Layer 2 of a small transformer language model trained on English Wikipedia (9 layers, counted from 0, width 64).
A neuron's activation on a vector x is SiLU(gate . x) times (in . x), where the dot is the dot product.

Input weights of the MLP neurons that the questions are about. A number n stands for n times 0.0068.
n24 gate: 19 -27 -27 4 27 -32 21 -3 -4 24 -42 -28 53 12 -17 20 43 5 9 -11 10 -18 49 -44 -15 19 28 -15 60 -11 62 45 -23 -21 -34 -7 20 19 30 19 -30 -15 -17 49 44 -1 -30 64 -54 -38 0 -25 -53 22 47 39 -30 -38 13 -17 -12 -1 -40 -42
n32 gate: -5 -24 62 38 -24 -20 55 -12 27 -47 14 11 55 -49 65 -13 56 40 5 20 26 25 91 31 7 10 11 1 -43 -18 8 12 20 76 66 5 -26 14 -17 56 -22 -59 31 -4 -4 10 -34 4 -17 -10 -32 -33 3 -1 34 -47 -8 -17 49 -40 -50 -22 -22 -14
n41 gate: -2 -19 -7 -2 3 6 5 -14 -20 -68 -19 13 -7 -24 13 -6 -39 37 32 22 4 -22 -32 -68 26 -14 -33 -17 -46 53 38 -34 -15 -5 9 -77 -5 -22 -11 12 -53 31 42 -45 16 -45 -19 37 8 -86 3 23 27 39 22 45 -17 28 1 26 2 -16 0 -51
n48 gate: 12 -35 -14 0 -23 -4 14 -1 46 35 -19 21 0 -4 -13 -39 -14 -7 -6 26 13 21 46 25 5 -5 -30 12 27 -30 -27 -4 -7 13 -5 -20 34 -3 -37 49 5 0 12 8 -19 9 9 28 21 6 -26 -1 -18 3 91 -27 -1 30 -26 -5 -31 70 -18 0
n56 gate: 14 7 -36 -30 8 -59 -3 22 23 -17 -3 29 33 -19 -11 -16 -33 27 -25 51 -44 43 -19 -32 44 -14 -31 29 1 -53 -31 20 -20 36 -23 -10 17 0 1 8 8 -21 34 -13 -17 29 -57 81 -4 -39 -21 26 31 32 -20 -24 -47 15 -7 1 40 34 10 2
n80 gate: 27 8 2 -43 17 -14 80 33 35 57 24 22 22 -9 27 42 -37 -27 -10 -31 -9 3 -4 16 -27 6 -31 -2 2 -31 9 10 50 -66 -22 21 -8 71 -38 -20 -2 -19 25 47 -53 3 20 -42 -12 42 -16 -8 9 -9 3 -8 -35 7 -19 -11 -33 23 -28 25
n87 gate: -25 -31 3 9 -22 26 -18 -38 62 0 -2 -64 -9 -41 43 -27 28 43 -51 26 31 41 5 28 56 -34 51 -36 -44 -1 30 71 16 -35 47 11 27 -6 -11 38 -19 -76 -37 -33 9 -25 -50 -22 -44 1 -47 -42 -54 57 37 48 -60 -64 -35 3 -10 -65 -51 -15
n88 gate: 43 -52 43 -31 -27 -25 -7 -22 24 14 -18 -60 -17 2 4 -34 33 -47 10 -55 -66 2 -24 76 31 -24 -46 70 -8 7 -9 12 -1 -19 -3 21 51 -10 -56 34 49 39 -14 -49 50 20 28 -30 75 -6 -33 -30 -49 -14 0 -10 9 17 -13 -1 -34 -11 67 18
n95 gate: -19 -26 27 -27 -63 -42 16 14 34 -87 -8 30 94 23 15 -50 8 -17 40 18 -21 -8 17 -23 7 -18 -7 0 18 11 -63 77 -70 -15 65 5 18 -47 -36 8 46 -14 -38 -33 8 28 -33 42 -38 -21 -52 -22 52 16 -46 -25 -20 12 10 -18 -55 -20 -13 3
n100 gate: 2 -16 -25 -14 -38 -7 -12 -30 49 8 -31 -20 46 39 -44 0 34 9 38 -50 -36 28 44 7 38 -29 45 3 13 32 -31 -9 -2 -5 49 -26 10 46 -14 -25 13 -21 -16 -41 8 11 33 -5 -14 -3 -64 19 -46 -7 36 13 6 31 47 -63 52 5 31 25
n102 gate: 8 -45 -17 -3 60 -17 41 -37 16 54 25 43 -2 -1 -23 -41 1 -39 -46 -11 44 -20 11 -6 8 -15 -10 11 5 -55 44 11 31 -41 49 -36 41 -15 -51 -20 36 -6 -4 -9 2 -30 32 -28 -4 53 11 -25 -23 0 -56 23 27 19 72 12 -11 1 -5 -14
n107 gate: -12 -9 -10 3 16 21 8 -7 -43 -1 30 32 63 18 1 55 -9 9 -6 -4 -49 -33 -17 -35 21 17 34 -19 -41 -27 38 15 -14 10 12 7 16 47 -13 -16 -53 45 56 22 63 4 6 -67 -52 -33 -22 -81 7 -48 -12 -55 -1 -5 30 21 -20 -24 11 13
n121 gate: 35 -6 -6 37 -37 -8 -14 -3 -8 0 16 24 12 -65 51 10 86 -32 12 0 32 12 9 -18 -47 -8 -34 -30 -74 -45 -16 4 -20 41 -22 -21 -30 55 -19 -22 -10 5 19 33 21 -35 37 15 46 -11 45 -1 -65 -14 -43 -17 65 2 0 -33 -44 -13 17 5
n24 in: 13 20 31 -3 -6 -8 49 -9 -17 -8 11 6 31 18 -19 -38 -16 12 38 11 -26 17 25 10 19 19 -13 35 55 12 -27 35 -10 -21 -1 -39 -13 -70 69 17 -7 -16 15 -22 -4 -49 9 -2 -4 24 -36 79 -20 -39 -23 56 -24 22 -42 5 14 37 1 -4
n32 in: -17 38 -14 -31 -36 6 21 2 -26 -23 30 2 -27 23 -26 47 -4 -36 -26 -17 -5 -10 32 -8 -16 19 -9 -10 52 13 10 50 -43 -50 0 24 -15 25 -3 -18 20 -46 -13 -58 2 -1 -9 -50 10 38 15 -18 -5 91 61 17 7 6 14 31 -36 25 23 -5
n41 in: -5 -14 2 -30 27 10 71 1 -31 15 -21 37 19 -74 9 -38 -35 31 23 -2 3 0 18 16 -55 -10 15 -11 -32 -13 -12 27 35 9 -22 -73 53 -16 -31 -8 -7 7 8 3 12 13 -7 2 -81 8 76 -6 -7 15 28 11 -9 -26 -29 -11 -17 -33 -6 7
n48 in: 3 -13 4 38 49 -52 34 -25 -22 30 20 8 -3 35 -6 3 50 54 -10 -3 47 1 -24 -35 -18 -8 -17 -20 39 11 -15 22 -66 -22 -23 32 -45 13 -22 26 -24 -18 13 -18 -70 -15 57 5 -3 11 26 -18 -29 11 -1 -40 -5 27 1 9 -30 5 64 -40
n56 in: 50 36 35 64 6 -3 -19 -1 -27 -32 -38 15 19 22 -11 10 36 27 -18 -58 -16 17 5 8 2 -38 -6 0 -8 -19 3 4 13 -13 34 15 21 26 -14 66 -50 21 33 -15 8 14 42 -23 -4 -10 19 -53 12 52 -3 -4 11 9 41 -31 15 41 -55 -26
n80 in: -9 9 -46 -4 -4 -3 3 22 11 -7 -35 8 -28 -47 73 -27 5 3 4 -14 -20 -64 -20 19 15 2 -38 -17 36 -31 25 78 28 -28 -13 -26 2 -2 -26 26 -3 -4 -41 1 -21 6 77 1 60 -1 15 4 5 25 -15 12 -27 -16 1 17 38 -39 15 16
n87 in: -7 -3 8 -68 0 7 14 14 47 -25 61 -47 19 31 29 30 16 -11 44 -34 23 -31 42 12 27 -4 6 20 -2 37 45 44 14 23 -11 -35 -15 2 29 -10 3 32 24 13 16 -2 -46 0 2 -31 15 -47 6 37 20 -36 -33 22 -39 27 -11 50 -7 -68
n88 in: 27 -9 -32 37 -11 0 -29 20 4 -70 -27 15 -26 44 7 -9 -31 40 -15 12 -6 28 19 -30 37 -32 -23 -23 -24 -17 -18 -21 -38 23 -31 -40 39 -8 39 62 26 -18 -8 1 -66 -11 -45 -18 41 20 -23 27 21 -32 21 5 -7 17 -17 68 -20 -25 7 7
n95 in: -11 4 22 -13 33 -20 -13 26 2 -32 32 6 18 11 25 50 63 42 34 -13 44 -12 -54 17 51 6 -5 54 28 -16 -17 -41 -59 3 10 4 15 -11 42 3 -13 -52 38 -40 -3 -5 -17 -15 -17 44 -7 -15 -4 44 4 4 16 -47 63 -20 13 32 22 -16
n100 in: -8 49 5 23 1 -10 -12 -60 18 -38 -92 -4 -48 0 2 28 -12 -39 -19 -3 30 -18 -26 -18 -20 17 -7 -20 22 28 -34 30 -3 -18 3 -51 5 5 41 4 -16 23 28 -1 -16 -3 -8 -21 23 3 14 5 24 39 -33 52 24 24 3 37 33 -33 -5 64
n102 in: -41 7 21 12 -12 -8 -42 -24 -43 -19 18 -21 18 -45 28 -39 -14 34 -30 -30 55 -28 -2 4 33 24 66 -35 35 -26 1 22 18 -8 -14 -3 -25 32 -29 41 20 -84 -15 -15 -40 32 -27 0 3 10 -5 24 9 -24 -21 -19 -14 12 -48 68 -5 -13 16 -25
n107 in: 36 -41 -29 5 52 -5 -26 24 -8 -55 18 15 -11 -29 -34 3 6 18 -9 -14 9 -4 49 24 -19 -21 -3 -1 10 -26 -11 -27 20 -38 78 24 46 -16 31 -53 -12 -43 22 -4 7 -25 1 1 -20 -11 34 -11 -12 -14 7 1 -29 -33 -40 14 -33 52 -9 -1
n121 in: 24 54 -5 -9 -29 -28 82 43 12 5 -49 -21 26 11 28 -23 19 -17 46 -14 22 6 -18 -44 17 -2 15 29 -7 -10 -31 -5 1 43 7 36 -40 65 5 -11 30 20 -47 7 0 48 22 -10 25 -30 18 -6 -76 8 26 4 21 -9 13 1 -44 -10 -40 53

Each question shows a token from some text and the vector x that enters the MLP there. A number n stands for n times 0.018.

",": -75 -26 6 -6 23 -13 12 37 17 6 14 13 -5 16 24 12 2 -6 -2 -21 -21 -3 2 -6 -7 18 -1 14 -3 -18 -24 7 8 -10 -9 10 12 37 1 -25 -3 8 -8 27 5 1 -23 16 23 34 12 30 -14 5 33 35 -12 29 6 -25 15 4 -32 10
Which neuron fires most, and how strongly? n80, at about 0.21

"s": 14 33 44 -2 19 14 23 -5 -15 4 -20 49 -12 4 16 16 -22 25 -4 6 1 -1 5 -21 20 24 20 -21 2 -39 -15 -15 24 -35 -6 35 -31 19 7 -24 -8 -9 43 26 18 -23 -33 -4 -14 -43 17 -12 21 1 30 18 -9 7 29 20 -5 1 14 10
Which neuron lights up most? n107

"t": -9 -53 52 20 34 21 -12 -7 -4 5 5 11 -14 -22 4 -20 -23 -3 9 -13 18 5 24 -27 16 6 25 13 -18 -11 16 51 -33 -16 -2 -8 -22 -14 29 1 18 -18 -28 -14 -41 5 -41 28 10 -12 -15 -31 4 39 40 0 -19 -16 -12 16 13 -2 25 3
Which neuron lights up most? n87

"10": -11 -36 -2 15 11 18 -17 40 -22 3 -37 1 -21 17 -7 -32 -28 -14 16 -6 -7 -21 -27 -20 28 -10 11 -17 33 -24 -2 12 -65 14 -14 3 -30 0 -1 -15 17 51 13 5 -1 -10 -10 4 -1 12 9 -30 24 -13 -7 9 -1 7 -32 1 -2 45 -13 -4
Which neuron lights up most? n48

"\",": -53 -45 -16 7 31 -30 -7 29 4 15 5 -13 4 -19 32 10 37 -28 -14 0 -4 19 12 -4 0 -5 -12 -2 -3 -30 -13 7 3 -1 -3 -12 -10 13 -19 -14 -16 26 -16 37 1 -5 -1 21 10 28 54 26 -15 4 29 35 -18 21 9 -17 36 -21 -22 -2
Which neuron lights up most? n80

"g": 27 19 20 -27 19 20 30 -17 -42 9 3 -12 -15 -21 25 2 -14 24 18 4 22 6 9 -18 -6 0 9 -24 18 8 -7 -14 10 -12 -6 13 -10 3 -7 -51 11 27 45 4 3 13 27 -39 -46 1 24 12 4 -2 28 -1 14 -6 -2 27 36 39 1 -13
Which neuron fires most, and how strongly? n88, at about 0.33

"it": -8 22 40 29 35 17 -11 2 -6 30 -27 -32 -50 22 -22 -29 6 11 42 16 -6 7 30 -16 -9 -11 -4 49 -16 42 0 -14 11 -29 47 24 -22 -14 -7 20 -15 -2 -16 6 4 -5 10 -1 -5 23 1 11 -21 27 1 17 -57 -11 6 18 13 23 33 -23
Which neuron lights up most? n80

" F": -25 -28 -9 14 25 49 13 16 -64 -16 -1 -7 -9 0 -20 8 -12 -2 -3 -14 -4 14 -4 7 4 25 7 -3 -4 -4 13 13 16 -3 2 -9 -6 -3 -13 -13 -1 25 12 21 4 -8 -20 22 -18 -14 7 16 3 0 5 9 18 -2 5 -2 18 6 1 4
Which neuron fires most, and how strongly? n41, at about 0.38

"ight": 6 -12 9 -9 32 -12 0 38 -6 4 33 19 -31 27 -21 2 -9 44 -18 -24 4 7 15 -23 4 29 7 11 4 6 8 23 -29 -23 45 12 -38 -4 19 -7 10 -4 40 -4 -1 -8 -17 3 -46 -24 -11 9 -17 -25 22 13 3 49 5 26 -16 44 -38 31
The three highest activations, in order: n107, n24, n48

" y": 1 -34 -2 31 23 23 -5 18 -50 -10 -6 12 12 2 6 -24 -10 8 -30 -15 -4 -8 -14 17 11 1 -13 6 10 -55 -4 -20 19 -8 27 -25 -36 -22 -16 7 -21 16 26 -1 -12 -19 -15 4 -22 2 8 23 4 10 30 6 23 11 2 -5 -1 14 5 -30
Which neuron lights up most? n41

".\"": -39 -40 -1 40 32 -37 -29 15 -13 -1 -36 -36 -3 17 19 -10 -12 -22 0 -1 35 22 9 21 12 6 3 3 9 -18 -12 -11 -6 24 -36 -13 -6 21 -30 1 8 32 -4 59 -7 3 -18 45 0 2 13 -5 -14 -20 -17 30 -4 -19 -4 -30 36 -6 22 18
Which neuron fires most, and how strongly? n32, at about 0.34

" L": -5 -2 -11 -6 26 50 19 -19 -58 -2 -5 -17 -8 17 -5 -17 -13 11 9 -2 12 -12 1 -6 -15 7 -13 16 1 -31 -7 -9 3 -15 -15 -29 -29 -2 -6 -9 4 23 -14 7 2 -20 -26 25 -16 1 1 3 24 7 5 3 -1 15 -3 -14 7 13 -7 -6
Which neuron lights up most? n41

" (": 16 -8 -11 4 60 19 -17 30 -28 -20 16 -15 -40 2 24 8 32 40 5 1 6 -9 41 18 -27 6 6 -2 39 -15 -4 4 -5 5 -29 25 28 27 23 -27 -2 23 -17 -3 6 -2 23 2 -1 39 -17 4 24 12 21 18 14 -1 9 -23 6 -14 26 24
Which neuron fires most, and how strongly? n87, at about 0.11

" \"": 4 -42 -9 17 54 42 -5 10 -26 -8 -1 -1 -18 -5 37 30 37 27 -24 11 -2 17 6 -1 -34 34 37 -21 3 10 38 -17 -2 36 -6 -27 -24 -2 2 0 18 -2 8 27 8 5 -13 9 6 16 -2 -9 6 -1 20 -4 -4 6 1 -35 33 -15 25 11
Which neuron lights up most? n56

"op": 40 -13 4 26 -1 41 2 15 -1 7 11 9 -21 21 -9 14 41 -22 11 -14 -9 0 11 -10 66 -22 -20 20 20 -5 -10 27 -7 21 -11 25 -34 -4 -22 -23 18 16 -13 -20 23 -29 -19 -7 22 18 29 2 -14 -4 23 -8 -2 -9 19 40 -3 29 30 1
The three highest activations, in order: n88, n41, n121

" |": -18 -23 5 -2 8 -12 -20 30 42 -63 25 17 -22 34 8 21 11 -26 18 5 9 14 5 -1 10 -16 7 -19 9 2 -7 -27 -23 5 -6 19 -6 31 -16 9 -3 -4 3 4 -1 -7 -32 -28 -13 1 20 -15 -18 -11 12 11 12 25 9 -17 23 17 27 2
Which neuron lights up most? n95

" 1": -20 -35 23 12 44 2 -4 41 -39 -4 -15 8 -10 13 -10 4 -37 -7 -3 -17 -7 23 -34 7 -9 -32 -12 -34 30 -15 12 2 -34 7 11 6 -28 12 -17 -20 24 34 -8 12 1 -18 -33 -25 -11 22 -10 -20 0 -11 -20 -7 12 32 17 -19 9 6 4 4
Which neuron fires most, and how strongly? n87, at about 0.18

"ell": 6 13 15 -35 10 -23 11 18 2 -4 1 -21 -18 41 -14 -44 -12 12 1 -4 38 19 3 -18 8 29 3 24 -3 -5 2 -5 -44 8 -10 13 -32 20 17 -14 5 -34 -14 -19 -29 29 -11 22 -54 -31 7 27 -27 18 20 43 -16 33 15 7 16 35 -20 5
Which neuron fires most, and how strongly? n24, at about 0.82

"-": -18 -43 8 8 36 13 -3 -2 -31 22 -16 17 -5 -6 14 28 -9 36 -4 -14 10 4 4 22 18 31 -4 27 -11 -14 14 -9 -3 35 -35 -20 2 -35 4 -17 14 21 14 27 -4 -23 -8 1 19 37 -21 -39 -4 7 5 -3 51 2 -1 -62 21 25 7 39
Which neuron lights up most? n87

" then": -46 -38 10 7 7 -1 15 46 25 -11 -22 -12 3 6 13 1 8 -31 -9 -3 8 18 -5 -3 4 -12 -18 1 -2 1 -4 11 -19 -6 10 -7 -55 -21 3 19 4 18 9 -15 -8 37 -20 0 5 22 2 7 15 -5 15 1 -8 15 14 -22 29 4 9 13
Which two neurons fire most, strongest first? n95, n107

")": -5 54 -7 2 17 -22 -40 13 10 1 -2 -8 -29 -5 29 31 -24 0 -1 13 5 -14 35 -15 -16 -9 33 -22 23 -36 -22 0 -2 -11 -23 -17 -30 12 39 18 -4 9 -17 24 -7 -11 15 46 -30 19 22 1 3 5 26 34 -5 16 -27 3 59 9 10 5
Which neuron fires most, and how strongly? n24, at about 0.29

" of": -59 -52 3 -4 -12 27 30 31 16 -11 -19 1 1 6 3 -21 20 -17 -12 -3 -12 -18 0 17 -5 17 1 3 -5 0 13 3 8 -24 17 5 -45 16 -15 -7 -5 -10 3 16 13 4 -16 29 18 39 2 -14 17 9 21 2 -4 -30 3 -4 3 18 21 6
Which two neurons fire most, strongest first? n32, n80

" was": -57 -71 16 24 0 6 21 25 10 -19 14 6 13 24 24 -1 24 -12 7 5 -9 14 3 -2 -21 -17 -5 8 12 0 3 22 15 -4 29 7 -42 -20 11 3 -2 9 17 -23 12 14 -24 -5 19 22 39 5 11 -14 15 -12 -2 18 6 -9 17 12 -12 21
Which neuron lights up most? n95

" 3": 19 -31 37 20 -13 19 -18 41 -40 -3 0 6 -15 7 -22 11 -25 20 2 0 -25 -34 7 5 -18 5 -7 9 12 -19 6 17 -19 0 -14 -25 -18 -26 -11 -52 48 17 3 26 14 0 -21 16 -3 21 -3 -6 11 -8 -8 -7 11 17 13 -17 -6 10 -35 -1
Which neuron fires most, and how strongly? n100, at about 0.14

"21": -5 -41 2 11 17 16 -13 36 -16 5 -33 2 -18 28 -6 -6 -22 4 3 -6 -26 -4 -14 -23 32 -19 3 -6 45 -36 -16 -18 -46 -10 2 2 -44 8 -2 -13 13 44 4 -1 -11 5 -36 12 -7 9 2 -35 16 -29 -23 -4 -3 4 -29 -8 5 27 -11 -18
Which neuron fires most, and how strongly? n32, at about 0.15

"min": -29 -11 -19 -18 13 -3 -13 17 -33 -1 1 10 18 35 11 26 -17 -1 -11 7 4 8 -19 -9 -14 27 -16 26 29 38 -6 -22 8 -15 -6 3 -29 17 -27 -23 23 -9 -12 -59 -6 -3 -28 -9 -7 -16 23 8 -5 -48 -1 47 16 -21 21 -14 25 18 46 -7
Which neuron fires most, and how strongly? n87, at about 0.16

" l": 12 -17 -11 -16 30 32 11 17 -48 2 37 -18 -26 3 -10 -9 -13 10 20 -16 -1 17 -3 -1 -35 -3 -1 20 -5 -57 -7 -34 -9 -8 -25 -16 -17 -11 -23 1 -5 -13 -33 -11 -18 -11 -52 0 -29 10 20 0 29 -3 0 30 22 10 -12 8 13 17 4 -2
Which two neurons fire most, strongest first? n100, n121

"ain": -4 14 24 44 20 -14 -67 30 -13 14 7 3 -3 22 -14 -15 30 22 -24 -16 31 21 65 6 3 22 -4 -4 14 32 -19 27 9 -4 -8 17 -36 2 10 -9 10 5 -7 0 19 8 5 2 10 -29 6 5 21 1 3 -18 -55 -8 1 -30 -9 36 33 1
Which neuron fires most, and how strongly? n41, at about 0.33

"\n": -23 -91 -9 2 23 48 15 26 1 -9 -8 -3 -2 7 2 2 11 -10 -1 -9 9 -20 6 4 -9 -13 13 -25 0 1 -10 1 -7 -9 8 -8 -46 21 -20 -15 0 16 6 3 30 2 -25 17 8 -9 4 -13 8 3 -9 12 2 18 -3 -5 17 30 2 5
Which neuron fires most, and how strongly? n107, at about 0.13

" in": -48 -73 -21 -2 1 43 21 39 -9 -18 -11 -1 6 0 9 -6 6 -26 -15 -13 -21 -7 -6 -6 -5 -1 -2 28 2 -11 7 -2 11 1 22 11 -40 9 -25 -10 -2 -2 -13 15 15 13 -9 19 -6 4 -1 -15 10 5 25 7 1 -9 5 -9 -1 24 17 13
Which two neurons fire most, strongest first? n107, n32